Layer 6 of a small transformer language model trained on English Wikipedia (16 layers, counted from 0, width 128).
A neuron's activation on a vector x is GELU(gate . x) times (in . x), where the dot is the dot product.

Input weights of the MLP neurons that the questions are about. A number n stands for (n - 500) times 0.00072.
n471 gate: 567 669 435 542 596 644 209 154 445 533 726 592 496 353 751 530 522 428 435 353 441 483 558 431 561 759 487 670 443 348 548 576 382 417 564 383 589 393 370 576 335 606 417 546 353 500 530 541 433 470 607 386 509 715 695 583 605 644 615 453 571 622 332 205 665 475 547 295 657 249 542 386 685 618 660 719 216 606 408 422 529 581 588 302 340 234 438 720 454 487 933 377 428 513 730 576 525 470 231 557 656 517 488 701 626 530 298 383 308 232 487 607 633 663 410 350 754 517 432 706 330 649 573 356 594 376 538 354
n482 gate: 492 669 508 465 367 599 392 304 677 388 358 601 504 539 504 616 423 649 460 301 488 603 419 556 204 343 386 488 468 375 754 433 496 607 346 372 669 461 408 252 324 520 653 504 430 753 158 693 516 380 667 539 661 423 312 427 574 617 470 232 597 613 548 465 403 512 445 302 437 756 446 433 492 555 512 531 567 610 629 348 656 484 523 480 481 539 357 696 446 488 569 606 472 239 618 386 488 406 576 711 512 365 550 385 307 579 464 315 557 290 354 536 333 635 583 608 386 738 425 387 276 597 204 293 385 583 449 726
n483 gate: 741 449 591 348 495 539 328 495 977 805 437 283 361 402 401 755 672 527 550 522 666 673 289 704 541 536 235 481 412 390 366 576 375 500 495 496 432 360 450 540 540 464 307 618 296 616 583 439 786 509 439 240 638 369 419 663 341 689 326 730 580 711 623 647 150 558 541 532 558 522 672 527 700 724 482 286 446 561 417 619 652 500 531 381 420 688 456 742 509 557 269 724 797 496 274 379 478 397 252 588 491 345 346 527 550 405 728 514 250 473 509 745 696 591 368 734 366 504 486 496 478 170 454 674 473 631 684 509
n506 gate: 592 397 625 548 532 321 410 715 416 569 288 439 350 308 760 509 573 324 518 474 557 567 487 349 478 504 487 287 821 491 708 570 220 569 664 344 593 425 572 421 290 802 288 526 700 521 244 445 386 671 372 311 577 299 355 543 773 374 449 694 313 310 170 334 468 666 650 721 703 695 781 561 682 574 518 282 518 555 654 353 232 624 643 397 391 443 586 473 630 271 722 548 518 469 360 654 447 597 383 632 491 701 547 651 437 460 219 360 559 696 296 460 710 274 447 517 449 614 434 500 619 759 518 413 442 332 522 487
n471 in: 496 417 426 516 558 453 325 384 508 508 683 692 525 472 423 512 416 516 612 625 480 644 536 852 661 691 342 538 663 716 338 140 669 393 664 820 459 178 496 366 524 379 317 512 612 484 384 598 395 558 520 201 371 460 516 687 512 829 508 553 504 683 385 597 371 218 639 500 813 508 755 496 484 326 537 319 557 629 358 620 465 439 580 636 528 318 584 413 392 727 588 334 655 436 437 431 561 464 425 471 653 368 520 512 425 438 533 625 287 556 508 500 500 676 713 576 586 528 345 645 366 701 607 314 553 582 638 512
n482 in: 465 524 647 617 621 765 431 816 626 678 394 550 301 457 445 432 667 402 448 469 531 643 389 365 452 555 747 310 556 532 295 367 364 408 472 508 583 512 528 398 625 609 452 416 632 726 729 379 664 460 299 289 645 523 523 485 543 560 640 461 640 365 345 531 705 562 665 480 739 492 469 567 829 461 536 558 437 553 532 86 500 662 392 448 725 344 404 428 488 531 601 574 720 473 583 590 539 328 520 468 692 496 427 571 364 472 564 697 540 550 379 742 524 615 433 654 345 305 563 418 327 735 368 317 662 555 618 615
n483 in: 638 219 479 664 600 582 463 565 517 616 492 283 487 387 835 449 303 580 375 609 610 663 550 649 461 377 504 374 821 366 600 471 395 343 496 683 309 500 397 597 407 218 245 446 500 411 500 561 433 591 631 441 678 739 386 438 371 435 316 394 629 686 710 282 561 362 559 334 183 458 434 458 752 635 384 567 192 431 435 483 696 705 434 140 450 277 384 461 388 645 513 441 199 475 565 196 369 517 414 561 530 727 488 372 422 466 346 509 400 571 456 419 337 560 419 529 321 571 492 425 563 386 431 752 675 504 458 718
n506 in: 535 550 689 456 309 188 222 184 620 583 313 496 459 469 593 653 362 416 441 439 473 482 500 558 392 788 703 587 677 649 636 707 628 651 629 727 322 456 198 451 628 526 468 284 539 436 405 291 632 373 624 412 486 349 315 457 491 495 419 602 238 691 442 399 536 566 656 429 527 618 465 663 388 297 383 632 734 500 422 536 444 889 404 469 570 593 487 648 687 348 573 456 651 496 573 752 385 593 781 532 432 504 496 513 699 451 662 627 527 749 573 361 612 424 326 574 334 707 362 290 496 344 50 544 420 393 774 223

Each question shows a token from some text and the vector x that enters the MLP there. A number n stands for (n - 500) times 0.0097.

",": 521 666 652 593 551 535 684 613 473 445 480 495 368 623 673 362 737 539 553 472 547 527 581 351 465 478 476 554 302 463 559 368 614 517 509 751 578 451 175 233 578 476 343 393 460 413 537 664 590 473 513 598 528 439 429 604 552 488 469 496 385 571 364 460 405 537 437 438 536 474 429 418 541 413 507 678 503 439 467 710 585 642 567 634 578 567 366 570 387 290 309 440 670 653 388 435 510 611 692 511 509 536 413 539 567 641 429 460 628 720 610 563 307 547 518 475 556 415 395 588 459 561 520 380 402 388 379 376
The most active neuron and its activation: n483, at about 0.18

"N": 360 428 513 513 443 620 547 818 466 415 467 458 545 559 422 408 526 512 411 604 359 440 464 321 385 461 456 518 385 373 274 470 635 373 489 675 535 394 547 536 464 151 465 363 301 316 438 541 500 466 362 608 586 428 461 570 549 465 365 386 462 506 511 421 403 489 626 340 524 564 345 602 675 302 658 331 581 389 553 598 712 515 496 356 423 684 411 382 632 514 572 482 441 560 655 367 631 636 676 583 578 437 341 534 531 567 602 592 587 402 547 423 344 454 790 387 538 399 478 320 536 635 468 402 357 534 557 472
The three highest activations, in order: n482, n506, n471

" Bre": 629 548 485 486 279 417 575 746 502 508 535 401 490 519 563 468 675 600 488 503 500 442 420 424 612 632 243 516 467 459 437 457 503 511 388 547 421 326 507 508 522 439 310 466 580 209 625 780 498 495 241 489 528 461 649 623 317 478 503 472 524 477 701 271 364 381 590 357 427 499 467 452 422 282 508 350 564 360 476 506 618 444 389 457 577 747 455 555 748 555 395 377 405 490 598 446 609 663 519 575 452 366 243 467 334 534 474 541 519 477 469 516 483 672 604 492 600 531 393 406 574 569 528 429 417 602 612 534
Which neuron lights up most? n483

"ative": 380 436 621 536 531 484 509 710 556 574 624 415 545 502 531 477 691 504 630 428 434 577 597 571 432 582 408 385 442 484 410 383 550 506 412 629 497 427 390 605 475 287 520 217 449 201 419 370 622 415 479 784 588 451 300 606 544 455 341 507 584 557 704 391 634 373 401 475 410 420 661 548 403 554 490 472 481 397 434 613 424 401 479 645 646 626 496 342 613 484 480 482 671 458 582 536 644 542 730 613 618 488 475 459 504 506 246 612 431 561 580 589 331 439 718 320 478 426 553 621 232 458 482 489 542 693 545 590
Which neuron lights up most? n482

"-": 472 759 553 547 400 508 530 757 411 535 513 367 150 549 534 492 736 517 297 499 511 400 569 347 589 551 426 646 547 536 392 571 504 515 438 491 541 533 347 261 453 374 403 515 459 488 569 597 508 500 376 659 568 277 448 449 587 387 506 328 526 525 324 448 612 303 558 483 481 561 437 408 457 279 519 446 573 664 543 655 478 557 505 565 554 587 455 501 462 532 349 424 526 550 576 626 555 642 274 507 564 549 415 495 528 528 489 415 589 520 459 584 392 470 382 298 486 492 352 431 531 606 521 534 466 485 421 709
The three highest activations, in order: n471, n483, n482

" 1940": 567 723 453 618 307 419 605 594 480 609 510 437 294 424 533 401 650 574 487 352 522 518 600 440 622 716 480 459 515 394 470 426 330 480 557 589 467 515 497 421 512 241 283 406 612 323 420 640 569 709 504 745 483 438 523 610 513 669 453 543 517 528 371 582 481 510 374 352 531 537 424 456 432 348 605 517 774 444 404 683 619 407 593 551 527 573 452 414 593 418 516 463 449 431 571 682 585 727 511 616 689 365 319 749 547 451 425 443 505 417 561 639 427 528 759 512 442 409 503 597 587 408 581 495 459 619 579 509
Which neuron lights up most? n482

" Ast": 453 658 543 555 370 399 630 776 544 445 655 541 423 749 472 518 659 368 516 522 477 490 542 318 576 471 569 471 663 590 321 430 611 634 576 463 454 379 438 449 429 328 408 355 543 363 689 711 495 493 518 529 522 375 556 589 374 350 499 437 569 484 677 261 551 400 604 606 504 426 323 485 622 285 530 396 500 471 446 580 445 487 578 731 758 773 456 470 637 483 453 434 326 338 472 549 586 554 528 525 669 505 333 560 579 504 583 523 536 384 491 473 395 554 562 473 630 446 394 352 631 411 553 444 432 655 478 465
The two highest activations, in order: n483, n506

" university": 446 615 602 558 596 506 507 516 664 627 720 550 428 568 552 511 713 508 488 358 567 608 510 304 341 740 433 395 399 580 533 332 477 434 572 549 449 286 454 457 531 395 320 356 412 400 585 611 681 439 430 521 444 442 301 599 467 394 263 603 591 455 416 544 600 502 511 314 589 672 472 758 560 202 472 571 452 474 458 505 548 545 610 682 563 567 337 510 547 473 541 616 475 535 434 414 572 466 352 668 480 469 341 640 715 560 393 532 501 522 655 687 476 632 558 395 509 382 395 548 483 462 392 405 371 651 406 466
The two highest activations, in order: n471, n482

" pres": 545 629 468 681 348 513 475 610 671 623 486 513 334 585 620 636 648 527 351 389 570 474 531 429 475 672 429 302 547 462 449 288 444 494 705 393 520 324 380 542 485 507 306 441 464 505 588 642 545 502 309 517 634 376 573 431 453 242 404 477 556 451 502 269 564 472 574 341 452 586 326 469 608 534 583 606 563 646 401 520 601 385 451 585 585 723 379 313 576 432 506 540 336 465 449 793 484 527 389 621 472 474 445 543 380 548 538 510 489 345 550 613 361 479 492 325 567 501 622 362 602 653 507 556 488 628 498 335
Which neuron lights up most? n482